Layer 3 of a small transformer language model trained on English Wikipedia (8 layers, counted from 0, width 128).
A neuron's activation on a vector x is SiLU(gate . x) times (in . x), where the dot is the dot product.

Input weights of the MLP neurons that the questions are about. A number n stands for (n - 500) times 0.00057.
n59 gate: 485,350,633,402,480,606,496,346,521,471,504,349,530,384,575,570,393,546,318,331,461,459,547,657,461,648,430,550,585,596,577,543,361,594,372,390,579,577,653,217,437,621,308,586,542,628,418,516,569,455,466,526,413,429,457,452,646,411,554,351,413,346,721,507,605,393,387,609,554,178,470,598,492,516,626,393,508,704,739,667,199,516,500,325,384,655,774,295,681,579,467,725,450,476,315,669,504,385,540,634,577,482,399,722,431,429,560,561,351,398,163,638,423,409,599,159,712,637,400,671,433,580,512,337,589,433,508,467
n84 gate: 340,406,544,365,485,265,522,489,510,598,497,335,553,589,497,511,412,554,449,513,453,493,681,857,422,587,417,412,595,436,324,450,457,489,306,485,528,336,546,489,474,548,404,659,500,664,419,474,703,646,268,444,453,481,371,246,609,371,362,496,354,571,615,486,428,398,572,672,493,377,468,658,557,422,538,576,337,579,529,500,367,478,169,513,466,388,519,566,736,388,483,567,615,417,544,449,628,310,431,445,611,634,626,590,333,722,515,645,421,393,777,446,561,528,622,412,475,614,734,793,623,587,433,364,397,373,468,655
n118 gate: 528,557,639,613,201,700,618,528,546,477,464,492,464,648,542,358,611,847,612,508,572,613,749,300,521,663,618,500,375,422,387,615,396,605,508,434,512,405,488,388,937,450,688,440,381,500,382,517,504,557,378,476,285,475,450,590,464,459,285,580,707,221,519,323,548,594,633,512,380,582,672,671,488,609,339,511,468,679,525,504,485,317,656,343,379,303,372,454,738,527,300,701,531,646,554,583,436,615,395,318,400,508,830,519,554,445,685,684,332,655,513,435,734,382,361,363,648,621,604,415,466,362,491,382,629,560,635,175
n127 gate: 592,299,690,455,355,463,546,573,408,517,551,444,431,547,630,486,523,472,392,419,588,569,339,551,529,366,463,337,327,422,516,674,439,522,471,127,358,379,566,259,452,572,674,510,850,469,632,627,417,267,717,378,460,469,497,489,490,606,564,522,294,688,532,384,549,732,527,584,482,614,466,496,455,428,647,512,437,440,475,473,418,434,533,467,489,490,511,629,698,483,652,622,497,589,439,279,542,534,503,600,470,457,655,604,527,349,403,378,793,290,485,609,429,432,598,363,528,325,357,474,645,607,397,447,723,548,591,348
n139 gate: 479,500,783,414,975,673,432,575,500,551,448,367,394,345,426,688,456,673,353,420,596,557,408,412,548,615,455,323,562,762,497,500,549,459,661,604,543,598,433,514,485,563,554,291,644,414,396,403,667,578,332,472,345,366,487,436,606,689,722,448,579,706,537,321,450,466,548,635,325,409,525,461,561,415,588,554,489,636,445,469,497,339,540,476,561,599,395,463,450,313,438,347,405,383,518,387,500,438,730,517,400,460,345,520,367,609,310,574,638,630,477,477,255,414,540,584,268,637,474,380,444,451,342,622,595,376,532,400
n160 gate: 373,743,557,456,698,758,424,555,466,541,279,619,323,389,466,496,579,404,691,755,282,366,508,482,533,803,423,629,717,563,589,451,489,537,606,650,563,690,480,355,218,631,513,343,404,274,451,591,729,654,436,627,532,320,497,597,641,415,459,549,421,342,309,451,415,429,423,327,443,270,437,474,524,319,773,525,468,492,642,725,421,562,526,316,530,371,767,272,415,696,192,362,579,483,480,674,476,578,523,542,687,362,603,500,470,468,378,552,466,463,639,330,581,473,496,602,531,673,679,408,711,609,571,468,374,575,640,327
n229 gate: 529,649,471,590,488,347,508,623,493,589,438,474,507,482,413,222,603,417,685,497,479,716,572,433,348,570,569,636,616,472,332,546,734,566,735,302,496,661,396,707,516,403,553,415,542,410,496,574,596,653,613,598,596,674,355,731,489,458,481,531,538,541,362,614,239,247,112,583,385,428,611,557,789,465,581,467,668,301,500,399,480,551,493,433,452,611,725,296,436,418,493,496,376,298,604,649,601,333,493,575,685,395,618,591,461,480,416,557,731,574,393,359,355,464,636,585,548,795,508,709,371,385,433,541,542,619,413,583
n247 gate: 470,504,522,435,408,775,643,420,424,478,448,496,614,459,457,682,471,589,551,521,397,595,324,362,448,395,287,449,662,712,482,540,827,567,563,537,694,488,473,560,472,453,297,451,523,378,478,524,718,477,684,526,497,770,443,467,602,388,582,440,527,664,346,689,406,585,755,467,621,239,376,454,615,174,599,745,485,404,351,419,531,387,637,717,598,635,444,268,557,686,452,477,511,451,480,597,454,588,548,599,467,446,511,596,368,300,431,323,651,730,398,529,681,404,369,567,451,341,637,250,843,447,504,535,488,428,461,448
n283 gate: 610,456,611,574,630,432,492,667,441,500,538,391,492,556,500,556,404,445,560,602,540,693,470,487,362,683,534,652,311,409,616,405,335,669,668,643,535,496,535,415,871,412,306,573,531,294,291,569,536,527,488,606,686,576,500,409,500,364,416,512,410,651,478,293,738,623,530,496,679,468,592,525,543,658,462,594,454,226,624,463,542,422,679,345,264,537,541,368,325,341,572,616,378,595,691,631,651,275,444,429,504,551,262,729,399,535,496,585,492,641,235,692,496,821,339,364,665,293,663,557,342,310,402,234,528,666,422,425
n59 in: 459,435,652,412,646,585,618,620,356,549,545,565,390,487,334,628,651,362,697,552,412,487,528,643,415,612,433,721,701,545,782,408,494,608,446,581,299,407,703,510,374,379,458,429,484,562,500,592,554,438,591,497,529,503,537,524,481,577,513,642,679,510,537,689,528,617,387,390,507,576,439,493,513,402,619,445,500,405,660,685,385,531,595,494,462,407,575,577,639,698,607,630,577,424,467,550,549,319,472,534,535,491,234,619,359,576,490,571,469,341,271,504,203,563,418,490,606,465,620,641,490,372,654,510,473,435,448,424
n84 in: 318,343,631,736,570,250,528,300,460,737,631,564,346,640,469,325,303,479,659,461,490,475,480,694,286,438,514,638,522,568,293,364,403,529,659,435,773,360,479,507,415,482,408,615,468,599,576,515,552,401,447,699,400,497,621,526,427,448,316,599,443,644,532,580,349,459,568,531,511,715,531,702,401,559,371,522,451,447,384,558,484,515,192,583,496,328,571,562,293,406,490,433,487,519,811,475,384,558,316,365,292,427,412,503,355,490,436,630,517,423,560,333,549,473,457,511,427,496,616,619,364,530,541,447,507,594,358,616
n118 in: 732,611,458,698,424,393,422,566,555,451,590,614,373,528,465,455,608,489,545,336,391,475,349,265,573,536,675,819,640,426,411,583,335,610,609,591,518,474,616,431,412,386,647,569,285,500,382,576,550,661,430,511,588,670,484,578,485,409,612,172,651,365,563,528,661,326,436,504,530,631,467,476,280,603,773,461,515,577,447,651,600,623,459,628,484,549,539,304,614,598,504,518,319,679,523,773,690,452,408,331,406,541,803,500,426,407,668,621,542,584,656,524,555,326,651,621,348,629,628,562,489,593,415,544,455,485,393,702
n127 in: 368,449,610,655,690,326,295,436,344,500,262,503,607,539,643,277,458,449,615,714,465,614,688,481,571,566,615,490,361,687,478,417,429,468,761,577,584,500,523,373,511,629,456,500,384,612,465,444,534,547,439,464,407,530,428,514,326,362,649,714,554,574,457,394,764,471,493,539,490,696,587,577,476,430,624,443,655,497,663,542,479,369,430,366,338,339,457,528,511,590,418,473,474,303,614,424,470,647,487,367,290,557,469,642,455,470,367,561,598,518,367,453,540,543,398,312,333,540,309,307,711,557,368,364,375,373,456,444
n139 in: 525,296,372,801,531,554,747,496,402,349,355,534,470,608,478,488,525,601,523,656,632,688,639,362,430,511,438,539,481,393,483,241,401,419,553,436,482,250,518,551,442,427,267,541,639,563,472,353,517,500,381,424,375,434,431,275,566,588,834,469,429,533,632,352,468,665,802,590,451,269,639,359,414,600,308,401,419,392,504,682,463,430,472,447,468,351,629,428,333,716,644,496,546,500,530,587,408,536,493,532,384,612,390,677,564,463,579,430,543,404,528,604,452,385,470,217,540,338,401,755,589,461,605,358,706,736,358,662
n160 in: 637,582,600,543,668,528,322,568,507,425,444,616,532,823,512,515,466,449,360,507,503,289,486,714,530,465,430,473,678,561,389,469,612,243,622,531,464,603,350,305,251,493,496,782,558,590,510,530,530,586,587,479,385,378,475,347,635,728,338,500,500,392,459,609,535,504,524,531,636,361,426,243,323,612,562,490,439,616,312,445,347,258,443,507,381,740,602,541,438,363,510,614,343,450,710,540,564,433,469,548,542,436,600,470,686,481,519,734,441,549,473,717,373,619,435,433,401,354,330,466,283,531,648,399,574,589,181,497
n229 in: 541,478,590,585,385,497,563,448,565,670,650,582,581,664,497,416,413,642,554,683,616,477,563,419,708,474,385,541,547,528,415,442,536,700,654,599,529,470,700,590,637,652,542,445,507,624,362,361,548,428,372,544,425,576,414,719,416,412,633,564,480,246,421,531,318,407,443,437,497,513,535,539,418,226,532,480,494,507,507,550,414,431,598,556,291,466,442,534,591,447,506,377,336,597,470,670,750,667,380,563,763,469,594,588,519,671,406,540,235,534,642,496,500,604,684,527,629,671,403,569,452,431,624,477,661,519,359,484
n247 in: 507,789,520,479,448,604,496,546,493,571,462,486,341,613,605,390,405,392,449,732,563,486,360,488,455,451,521,565,662,659,527,416,624,437,449,577,263,558,384,314,474,493,438,384,396,486,429,404,627,408,579,490,569,567,525,345,588,633,340,504,550,479,386,497,519,342,655,562,205,678,486,415,700,308,538,570,628,468,310,408,623,384,299,520,561,384,714,526,500,503,258,415,514,364,380,681,617,461,424,548,653,450,470,603,640,471,60,709,617,563,277,580,462,545,418,595,384,325,511,590,533,663,245,522,405,595,586,434
n283 in: 778,435,526,339,393,623,472,479,442,588,675,272,500,550,518,454,386,497,708,452,612,616,447,523,529,429,497,595,447,390,542,494,551,471,422,608,486,289,605,374,691,245,392,497,629,393,532,368,437,637,362,477,467,564,558,661,561,550,430,500,462,527,457,477,301,311,350,437,416,598,544,504,528,571,493,675,572,535,496,209,391,298,700,601,694,484,435,691,566,533,760,589,683,540,553,367,531,597,285,484,600,471,299,561,395,497,643,484,444,457,650,385,537,423,382,298,568,408,408,355,296,734,663,393,528,507,542,540

Each question shows a token from some text and the vector x that enters the MLP there. A number n stands for (n - 500) times 0.012.

"all": 519,337,399,562,557,498,500,681,536,511,542,526,490,381,319,419,342,444,493,566,492,268,374,472,607,585,459,445,575,324,483,655,637,564,488,637,518,596,501,612,386,418,421,463,517,695,304,463,515,505,410,536,403,500,646,489,391,538,553,487,597,485,338,681,467,522,483,354,599,463,614,541,432,596,441,668,569,326,335,333,544,624,554,405,594,305,396,424,571,593,729,480,522,900,552,386,409,573,634,477,354,484,575,589,636,516,443,696,556,589,524,407,615,422,458,437,553,488,274,607,339,517,402,471,531,543,682,591
The most active neuron and its activation: n127, at about 0.2

"ra": 457,296,471,608,507,619,635,536,668,337,574,452,457,441,285,442,441,332,536,622,546,314,496,622,672,403,518,521,418,543,373,514,485,229,516,538,381,536,562,468,546,395,501,421,445,608,433,423,324,403,680,401,582,482,460,537,423,490,488,467,549,551,359,559,542,517,566,645,355,439,408,536,262,647,642,463,429,387,564,305,606,463,431,360,461,321,600,504,606,614,539,531,542,579,563,423,533,563,611,421,475,468,431,606,597,727,445,584,517,655,517,589,454,281,424,451,650,621,194,576,276,545,525,518,671,525,536,507
The most active neuron and its activation: n127, at about 0.11

"em": 411,484,496,508,609,605,477,465,511,274,590,518,570,564,378,341,411,340,548,533,647,359,392,586,631,488,614,438,385,334,464,532,504,551,436,677,434,608,463,611,392,494,533,590,316,617,488,671,507,300,470,611,489,517,700,488,323,458,456,491,431,513,420,422,538,449,536,612,390,505,616,335,398,650,608,606,429,370,550,425,670,544,497,576,601,422,502,565,665,579,496,618,472,524,440,401,509,362,338,630,289,590,268,453,654,672,546,347,454,471,365,447,689,297,501,638,579,470,383,645,349,432,591,503,560,359,622,579
Which of these neurons fires most? n229

".\n\n": 476,547,312,494,390,681,381,534,595,395,558,668,454,272,397,462,434,458,512,801,599,396,540,551,558,489,877,482,586,597,536,390,610,626,578,520,542,722,486,492,489,605,533,336,593,668,490,548,462,597,610,490,113,644,652,465,510,614,522,553,445,396,453,432,525,412,575,317,574,452,511,347,378,516,542,572,477,348,436,431,533,619,313,426,529,440,467,599,560,524,619,506,500,475,557,567,475,563,438,510,389,318,308,614,359,643,492,452,591,658,385,443,538,555,663,591,377,444,495,616,500,537,371,475,450,543,554,471
The most active neuron and its activation: n247, at about 0.3

"ial": 439,319,403,543,421,602,481,485,680,500,280,495,553,390,369,431,416,349,467,597,684,263,369,625,538,537,600,550,446,520,468,510,590,623,519,551,529,482,598,467,619,634,437,584,342,731,311,535,459,384,470,505,255,735,589,594,411,373,502,537,691,437,262,505,619,500,505,601,348,382,551,392,354,590,598,464,436,360,341,325,702,458,514,458,570,502,446,425,577,640,487,356,481,710,514,554,456,535,593,452,508,492,431,484,585,504,492,545,575,392,426,533,597,396,484,359,450,643,347,528,280,458,560,352,534,431,524,510
Which of these neurons fires most? n118

"ri": 440,409,388,600,441,661,305,422,605,343,670,389,540,431,357,472,375,383,564,502,604,221,422,612,646,471,569,404,390,507,440,585,616,364,318,559,394,461,540,594,378,473,598,394,372,621,540,666,487,315,340,543,602,583,797,499,429,484,504,396,509,533,258,516,668,534,462,497,428,421,562,394,310,608,621,588,424,369,525,461,697,360,382,456,827,288,472,463,723,685,447,563,505,548,495,453,482,538,522,591,431,410,527,598,524,509,430,559,337,505,384,450,549,411,512,483,573,570,500,417,478,531,496,524,537,484,555,601
Which three neurons fire most, strongest first? n139, n229, n84

" f": 425,295,235,396,566,627,546,591,590,469,302,477,561,338,354,445,513,612,599,664,460,377,524,566,644,624,640,478,448,512,324,575,692,586,454,587,359,610,416,529,466,522,438,463,492,628,223,381,489,513,632,631,111,673,526,502,545,388,539,420,520,501,157,539,511,418,565,480,460,545,571,388,344,573,664,570,534,373,464,502,578,605,396,474,522,386,597,497,613,468,584,477,547,607,612,508,576,488,575,572,533,474,514,632,498,691,585,446,542,672,321,641,424,416,553,564,518,451,587,579,411,353,524,503,555,451,508,526
Which of these neurons fires most? n229

"ard": 316,390,445,493,446,633,415,725,405,423,486,523,462,422,455,483,420,397,527,528,576,218,384,631,553,477,537,401,555,431,522,553,453,524,419,645,518,609,518,331,578,513,443,553,399,593,271,499,507,487,497,457,470,527,748,516,308,517,581,357,599,506,313,509,413,414,544,512,539,519,668,409,415,494,694,550,489,455,493,419,585,612,500,431,728,271,494,504,738,781,590,389,561,680,485,542,430,506,493,486,349,530,611,558,573,594,421,475,569,610,282,525,599,371,497,475,605,480,286,635,303,484,535,444,474,558,625,705
Which three neurons fire most, strongest first? n59, n84, n229

".": 321,454,319,563,492,594,455,568,636,365,359,563,490,271,434,494,255,531,358,643,453,400,510,616,632,535,904,490,595,646,607,458,701,537,612,582,467,636,615,487,459,522,540,326,539,618,369,593,534,503,590,413,266,508,647,499,485,461,468,471,491,506,315,426,425,475,467,448,523,479,549,276,375,649,518,569,541,436,464,388,584,672,462,540,569,411,418,500,628,493,538,397,486,646,501,277,465,563,539,565,386,420,491,728,368,509,390,300,524,618,321,549,589,598,520,526,605,422,571,550,416,475,457,344,550,508,528,724
The most active neuron and its activation: n247, at about 0.25

"ation": 403,290,375,551,400,551,335,561,697,414,513,531,448,222,335,401,389,520,396,504,355,354,283,692,487,392,699,375,330,409,459,490,497,366,408,594,435,616,501,478,485,558,496,457,422,654,413,573,531,319,600,461,298,592,586,542,382,369,430,474,600,424,239,481,557,586,540,606,479,518,458,389,396,654,473,482,328,390,453,409,587,603,491,474,557,274,531,507,522,512,599,403,519,517,554,489,358,505,722,470,556,503,412,553,525,550,300,400,450,437,474,513,597,426,670,428,564,525,348,528,362,579,608,317,552,385,484,415
Which three neurons fire most, strongest first? n118, n283, n229

"is": 405,380,607,562,568,681,403,582,665,338,435,636,420,563,444,514,314,360,524,545,526,407,407,667,552,425,472,577,562,391,486,431,494,538,472,519,381,667,552,596,383,569,555,411,481,599,381,613,647,273,454,634,471,550,686,464,218,475,654,361,455,382,343,630,564,504,528,474,569,553,486,401,295,641,650,533,473,497,545,448,629,538,439,513,518,214,584,369,531,573,421,473,442,610,651,640,388,471,522,595,492,422,526,564,522,527,518,565,468,495,416,622,616,577,381,464,672,326,382,490,374,566,469,467,475,472,680,708
Which of these neurons fires most? n160

" her": 354,357,461,498,456,566,425,661,615,429,379,411,633,418,355,560,512,511,523,699,649,363,452,488,598,558,629,457,515,356,504,472,639,643,533,425,549,619,541,563,470,468,410,384,524,602,310,607,476,389,559,520,355,632,581,641,535,463,483,324,435,481,355,491,575,600,526,416,536,572,398,299,496,572,719,638,450,468,406,365,627,680,426,565,595,267,509,603,579,525,702,486,328,408,532,527,579,410,549,533,315,384,362,474,556,585,511,468,498,500,517,426,356,221,335,594,510,622,396,431,307,538,601,423,494,271,631,464
The most active neuron and its activation: n84, at about 0.2

" T": 539,368,364,477,435,452,500,489,505,250,439,590,441,370,280,475,357,439,590,582,550,320,492,536,560,604,592,361,440,483,537,470,653,577,512,443,413,555,358,598,434,443,456,549,510,688,159,583,639,285,576,669,341,621,803,495,422,377,496,464,415,430,291,536,502,440,472,606,499,523,590,485,534,520,674,545,470,487,496,352,669,549,502,504,497,521,537,694,602,549,702,550,492,613,481,555,529,460,492,360,388,529,517,393,416,831,464,496,502,565,478,477,532,435,475,435,559,553,410,442,377,441,486,442,447,433,457,617
Which of these neurons fires most? n139

"ess": 384,347,366,448,462,598,336,681,592,392,433,509,521,424,342,509,362,452,535,632,557,298,341,652,565,443,465,338,380,466,688,507,558,528,490,555,470,599,463,540,510,639,459,545,395,654,287,577,612,401,616,352,402,624,595,364,344,459,473,519,451,406,296,560,582,538,466,483,377,491,491,359,342,512,656,496,410,422,311,474,638,642,514,510,754,331,557,458,675,536,503,480,525,593,548,540,452,535,535,607,497,401,515,490,633,619,320,295,454,471,398,380,616,329,542,543,619,471,318,596,452,581,485,397,650,618,460,505
The most active neuron and its activation: n247, at about 0.47

"ove": 369,392,412,567,439,347,416,636,631,347,482,610,535,141,259,536,601,366,459,605,391,259,444,510,636,529,538,295,403,347,490,516,612,406,628,551,524,538,495,618,423,461,306,523,430,715,339,545,508,341,450,563,474,535,557,578,447,436,438,443,479,416,347,485,483,532,470,475,491,519,611,485,436,449,519,543,434,379,502,568,515,478,442,392,656,232,473,589,625,635,547,400,597,644,467,446,407,500,653,505,494,393,390,511,543,549,338,439,357,454,531,467,548,495,488,405,631,424,170,594,319,622,399,375,514,627,617,574
Which of these neurons fires most? n118

" b": 469,303,345,542,577,563,468,566,583,270,448,464,726,341,463,510,445,568,567,669,326,294,481,551,661,656,613,509,412,548,469,523,608,591,456,589,495,652,418,577,529,368,442,414,555,630,290,391,569,319,604,489,190,623,624,377,490,419,620,434,445,532,246,591,504,394,422,524,519,494,573,432,384,561,631,522,452,368,525,314,521,546,440,466,493,354,613,586,647,401,672,436,382,568,430,474,502,426,446,441,474,448,570,592,663,703,517,455,494,579,506,500,598,264,533,519,468,653,541,507,356,384,512,435,441,573,479,486
Which of these neurons fires most? n229

"ire": 298,316,431,524,474,486,423,589,601,425,583,515,484,304,229,382,499,404,327,657,403,302,380,561,556,427,680,380,590,369,443,474,504,429,427,619,447,530,491,532,428,518,444,521,381,547,358,527,496,482,466,524,401,676,564,457,312,511,484,398,505,478,277,623,448,438,606,516,464,492,442,381,483,596,591,663,507,398,382,427,443,548,557,441,631,229,482,483,548,767,611,487,505,644,574,368,397,524,671,657,520,525,624,710,417,494,368,449,412,524,333,590,672,488,407,475,551,512,290,661,336,560,428,407,558,506,610,522
Which of these neurons fires most? n247

"-": 422,443,224,669,427,626,481,561,438,556,497,587,503,318,308,404,461,503,285,711,589,300,489,765,556,590,640,537,411,524,399,668,609,678,590,509,519,647,575,480,435,492,525,367,591,538,328,653,488,508,439,492,170,562,594,382,409,416,473,499,435,360,411,458,476,481,498,620,497,524,567,238,431,528,450,651,635,504,458,298,741,449,448,451,454,353,551,571,556,371,596,549,501,521,551,460,432,463,536,498,561,595,446,658,488,573,542,304,564,527,389,424,446,367,480,545,637,492,412,499,359,514,312,455,470,520,382,656
Which three neurons fire most, strongest first? n229, n59, n118

"ord": 347,392,493,507,547,442,522,732,513,466,571,550,476,361,413,346,360,504,503,575,540,343,316,673,612,508,496,417,481,365,381,553,557,473,447,758,441,544,486,512,444,541,546,514,439,741,277,682,433,480,539,422,354,500,730,490,427,316,486,453,707,492,267,506,556,399,451,435,383,517,579,401,389,438,556,601,477,485,580,575,470,443,507,498,781,296,426,608,619,689,516,500,510,713,588,396,433,463,567,374,424,630,511,547,592,557,442,517,497,559,491,500,492,417,350,475,685,396,279,597,205,512,444,483,382,541,485,502
The most active neuron and its activation: n139, at about 0.14

"st": 513,379,647,507,647,517,637,565,499,347,495,420,535,364,314,500,334,363,491,536,527,369,379,792,616,467,532,266,359,514,299,545,557,433,414,626,375,638,509,559,550,426,653,537,514,799,326,478,516,436,434,425,434,587,683,468,451,431,559,519,466,415,251,611,500,378,512,574,485,622,699,431,333,579,605,701,358,351,528,499,493,640,633,466,476,283,541,539,461,524,471,531,623,624,599,476,614,420,517,498,469,593,308,500,578,531,527,575,438,642,471,516,520,473,450,421,578,559,277,601,372,565,515,408,639,554,572,575
The most active neuron and its activation: n283, at about 0.69

"ild": 265,371,301,551,460,730,538,677,583,395,442,589,548,232,357,388,484,474,567,652,488,496,560,622,574,484,654,321,576,333,389,523,580,654,480,602,609,584,601,481,470,524,511,494,439,492,330,556,590,465,673,494,331,577,398,618,531,447,480,441,662,484,216,560,586,587,550,477,354,537,563,600,462,375,536,561,443,275,516,450,558,703,626,494,501,308,355,491,619,705,429,513,424,509,545,383,407,447,334,641,495,515,493,576,600,656,480,531,554,519,519,511,608,461,441,507,534,498,288,556,325,476,449,402,515,536,445,638
Which of these neurons fires most? n229

"ict": 533,285,469,521,387,605,499,563,541,365,698,487,524,544,271,517,539,329,579,606,546,374,288,532,552,464,509,347,396,245,541,503,503,450,566,505,318,542,391,447,592,648,543,506,423,549,344,379,546,363,500,486,499,536,590,530,429,579,462,316,619,310,497,601,539,456,510,628,601,571,563,624,339,515,567,694,483,387,530,560,694,703,479,596,482,382,529,298,568,457,510,484,527,608,455,509,538,571,530,574,359,441,446,643,536,617,461,470,457,568,562,453,623,330,454,524,525,610,135,645,335,601,371,452,550,629,651,524
The most active neuron and its activation: n118, at about 0.59

" He": 433,411,566,581,467,527,444,542,509,457,518,480,607,384,122,538,470,586,576,656,427,481,365,657,598,495,606,488,361,420,425,465,552,618,639,431,428,675,516,619,429,451,475,405,637,491,169,569,572,479,536,568,273,640,686,639,583,625,592,479,411,606,324,628,536,581,480,565,343,451,476,389,481,638,618,659,487,501,476,461,519,735,365,425,653,460,462,518,598,448,765,565,427,509,467,570,441,518,606,503,538,447,465,556,409,732,459,555,450,660,464,641,599,443,415,500,585,562,273,589,382,499,483,482,437,502,521,467
Which of these neurons fires most? n229

"or": 453,369,482,571,380,888,363,694,536,518,459,414,553,464,238,584,343,411,618,620,648,331,542,468,579,398,443,387,491,407,539,556,506,473,351,643,532,620,407,563,566,471,523,482,419,653,534,627,486,354,595,331,515,557,728,575,371,456,472,404,483,502,388,630,511,578,355,565,471,433,699,523,383,653,421,608,567,372,420,408,667,668,461,523,468,296,340,328,457,547,555,518,457,665,619,586,481,453,633,428,424,471,532,644,467,676,488,589,462,604,473,511,642,486,501,501,456,452,369,511,453,479,578,490,556,384,499,638
Which of these neurons fires most? n127

",": 437,342,497,599,537,687,339,613,458,620,536,620,574,395,266,581,370,507,411,666,558,264,556,558,664,479,849,449,602,532,431,487,584,606,453,549,405,562,528,613,471,580,403,439,421,665,415,575,676,351,496,391,284,601,726,537,398,404,415,490,415,521,339,435,520,373,416,605,551,423,489,396,447,538,510,574,429,410,627,399,540,529,224,526,529,365,532,562,559,416,734,441,495,516,537,538,493,523,404,505,342,415,522,637,407,570,395,385,592,539,441,509,482,369,533,412,522,613,501,576,469,459,547,291,534,595,352,577
Which of these neurons fires most? n84

" r": 608,258,366,542,519,482,498,478,563,500,478,535,562,277,287,617,386,483,560,621,485,328,528,546,690,736,561,469,416,486,498,581,682,445,411,604,364,640,307,595,475,503,427,441,337,578,186,439,445,324,608,505,251,669,624,464,528,492,498,461,481,565,325,491,455,490,542,472,542,507,446,472,456,510,562,567,503,477,540,284,670,633,344,504,510,376,448,503,637,409,599,447,560,621,512,577,532,476,405,542,485,344,487,607,513,716,623,389,572,630,527,613,579,259,528,443,464,607,522,520,361,397,484,554,571,366,440,456
The most active neuron and its activation: n127, at about 0.21

"83": 428,328,392,643,499,609,449,596,700,364,541,600,572,376,319,595,429,395,409,718,478,313,384,668,688,467,598,371,394,513,486,332,520,535,534,577,538,516,516,718,506,470,358,305,391,581,312,494,364,443,537,407,421,566,652,385,482,390,495,395,499,385,393,472,444,393,329,621,395,528,681,416,458,627,567,655,550,525,504,380,727,557,481,494,710,490,494,373,517,475,600,428,621,750,487,537,398,608,561,642,563,511,446,643,454,589,523,395,389,408,441,597,481,352,500,529,543,501,386,635,377,549,542,537,521,505,607,465
Which of these neurons fires most? n127

"ross": 425,287,465,670,476,472,346,734,626,485,443,510,502,171,330,583,288,401,504,433,577,232,522,780,601,504,550,437,329,392,440,476,527,455,478,543,437,588,464,484,617,436,480,423,445,657,387,423,607,459,593,410,444,625,505,539,438,365,578,462,401,561,407,429,564,438,492,486,510,435,676,514,441,509,481,672,435,510,393,447,509,632,570,445,519,316,495,457,583,514,550,557,673,591,549,443,237,494,440,501,542,454,355,424,544,609,466,620,429,545,499,571,405,497,297,356,633,383,299,563,170,467,488,497,570,549,622,633
The most active neuron and its activation: n283, at about 1.6

" that": 332,419,527,531,520,598,381,594,585,443,510,542,517,323,312,496,426,433,550,786,816,299,477,400,581,466,719,486,589,457,489,442,641,616,414,519,369,678,547,580,539,566,430,471,551,570,477,643,461,352,577,571,227,640,480,582,486,394,603,451,467,410,357,492,577,312,486,445,592,567,599,452,300,650,545,606,529,322,387,442,620,602,318,434,653,399,506,510,531,490,699,451,442,464,497,549,506,591,542,582,309,383,608,461,526,670,550,463,488,559,387,501,496,455,648,487,396,432,378,490,383,556,567,296,609,581,506,448
Which of these neurons fires most? n229

" Th": 495,399,365,543,470,604,485,433,481,288,255,615,455,341,350,468,407,503,559,674,559,259,418,557,688,660,536,451,371,420,444,544,582,551,633,399,426,593,438,517,478,505,436,578,496,587,107,601,548,278,489,558,355,647,642,449,588,504,548,468,443,516,370,535,521,505,410,482,515,573,572,512,509,626,618,523,556,491,443,579,528,660,462,549,481,432,496,580,538,498,729,475,407,749,481,538,471,524,341,441,404,507,585,473,466,811,410,476,423,581,463,521,562,478,407,664,478,493,364,599,407,407,368,430,473,568,543,604
Which of these neurons fires most? n59

"ly": 432,482,338,526,546,470,306,582,553,589,407,564,638,412,327,620,411,521,319,668,653,278,460,564,498,540,597,284,364,627,464,480,621,462,375,549,480,684,535,598,407,468,494,538,361,675,451,517,582,276,446,332,480,697,448,607,403,511,524,414,444,409,273,599,438,512,505,439,383,531,515,340,427,547,537,570,511,342,330,541,527,700,386,542,608,291,596,501,651,602,657,387,566,542,528,548,360,629,531,490,433,443,563,592,555,591,522,494,559,427,370,531,479,362,439,347,555,556,335,673,412,545,471,429,496,601,650,666
The most active neuron and its activation: n283, at about 0.19

"ber": 287,336,510,545,531,732,462,622,502,656,463,477,607,356,309,500,432,340,422,566,630,261,456,727,634,611,371,306,342,339,469,478,505,563,429,573,513,677,523,533,567,481,467,549,372,574,253,508,636,479,529,492,251,570,527,476,396,478,556,440,524,532,315,695,589,435,509,474,561,538,576,583,371,568,593,651,505,400,389,620,541,510,497,486,549,423,340,428,537,661,544,548,485,593,605,454,443,448,596,622,431,485,682,754,379,657,531,560,438,617,330,444,567,479,424,418,520,466,388,714,454,572,475,533,471,364,568,572
Which of these neurons fires most? n59

" l": 423,236,475,527,568,542,488,662,615,314,467,480,540,315,510,466,468,540,548,645,453,322,457,597,543,608,605,480,470,375,504,564,723,668,530,649,447,611,484,527,409,527,520,420,337,621,183,488,586,410,589,551,117,611,735,593,443,442,596,496,389,459,344,416,448,559,423,510,600,561,471,376,397,513,606,549,431,498,443,365,606,664,454,527,470,504,568,470,603,374,590,434,508,646,438,529,525,459,451,518,517,338,489,644,536,716,547,347,616,629,475,612,586,382,528,488,510,563,428,414,390,332,543,545,656,474,604,549
Which two neurons fire most, strongest first? n84, n229

"ction": 511,350,555,591,496,584,250,474,509,385,551,532,540,356,324,505,539,524,466,453,424,290,470,596,512,611,777,383,381,535,338,530,413,387,474,529,530,616,469,393,514,526,489,406,449,574,258,581,622,356,528,567,317,659,574,555,427,382,553,526,572,399,232,550,495,435,456,649,526,529,575,270,276,552,423,496,510,360,363,448,688,590,547,446,640,305,418,410,602,677,635,376,529,642,598,448,414,609,622,600,473,496,375,420,605,492,360,399,429,461,442,503,608,487,582,482,514,548,277,490,333,547,593,343,498,424,590,472
The most active neuron and its activation: n247, at about 0.17

" of": 501,233,470,493,476,785,304,520,577,642,524,573,622,236,351,618,312,432,469,644,625,199,506,509,547,507,548,494,491,543,485,572,599,656,562,503,312,552,478,605,544,714,483,437,466,674,453,523,646,500,617,492,302,620,561,562,417,425,433,425,469,428,406,429,614,525,393,717,504,506,548,348,501,614,579,646,413,297,364,394,668,673,451,544,486,357,700,519,589,640,545,429,437,427,366,500,477,502,453,629,460,427,492,518,443,527,543,526,550,349,356,601,662,381,458,527,483,562,424,538,327,416,446,365,566,559,559,540
Which of these neurons fires most? n247

" (": 364,345,404,458,416,667,416,427,522,428,514,651,663,363,317,464,355,392,375,636,479,342,459,504,625,527,755,457,474,518,568,507,610,648,512,563,480,656,591,650,422,557,399,493,436,467,364,495,543,417,525,345,155,637,776,525,558,458,546,540,511,449,342,471,466,287,493,462,569,430,401,280,463,540,553,598,534,377,514,524,613,560,336,559,334,346,310,530,459,387,641,524,506,435,486,429,443,296,438,526,514,381,451,554,481,624,481,413,445,495,422,400,530,345,571,509,639,457,487,495,466,395,351,516,452,721,571,596
The most active neuron and its activation: n118, at about 0.16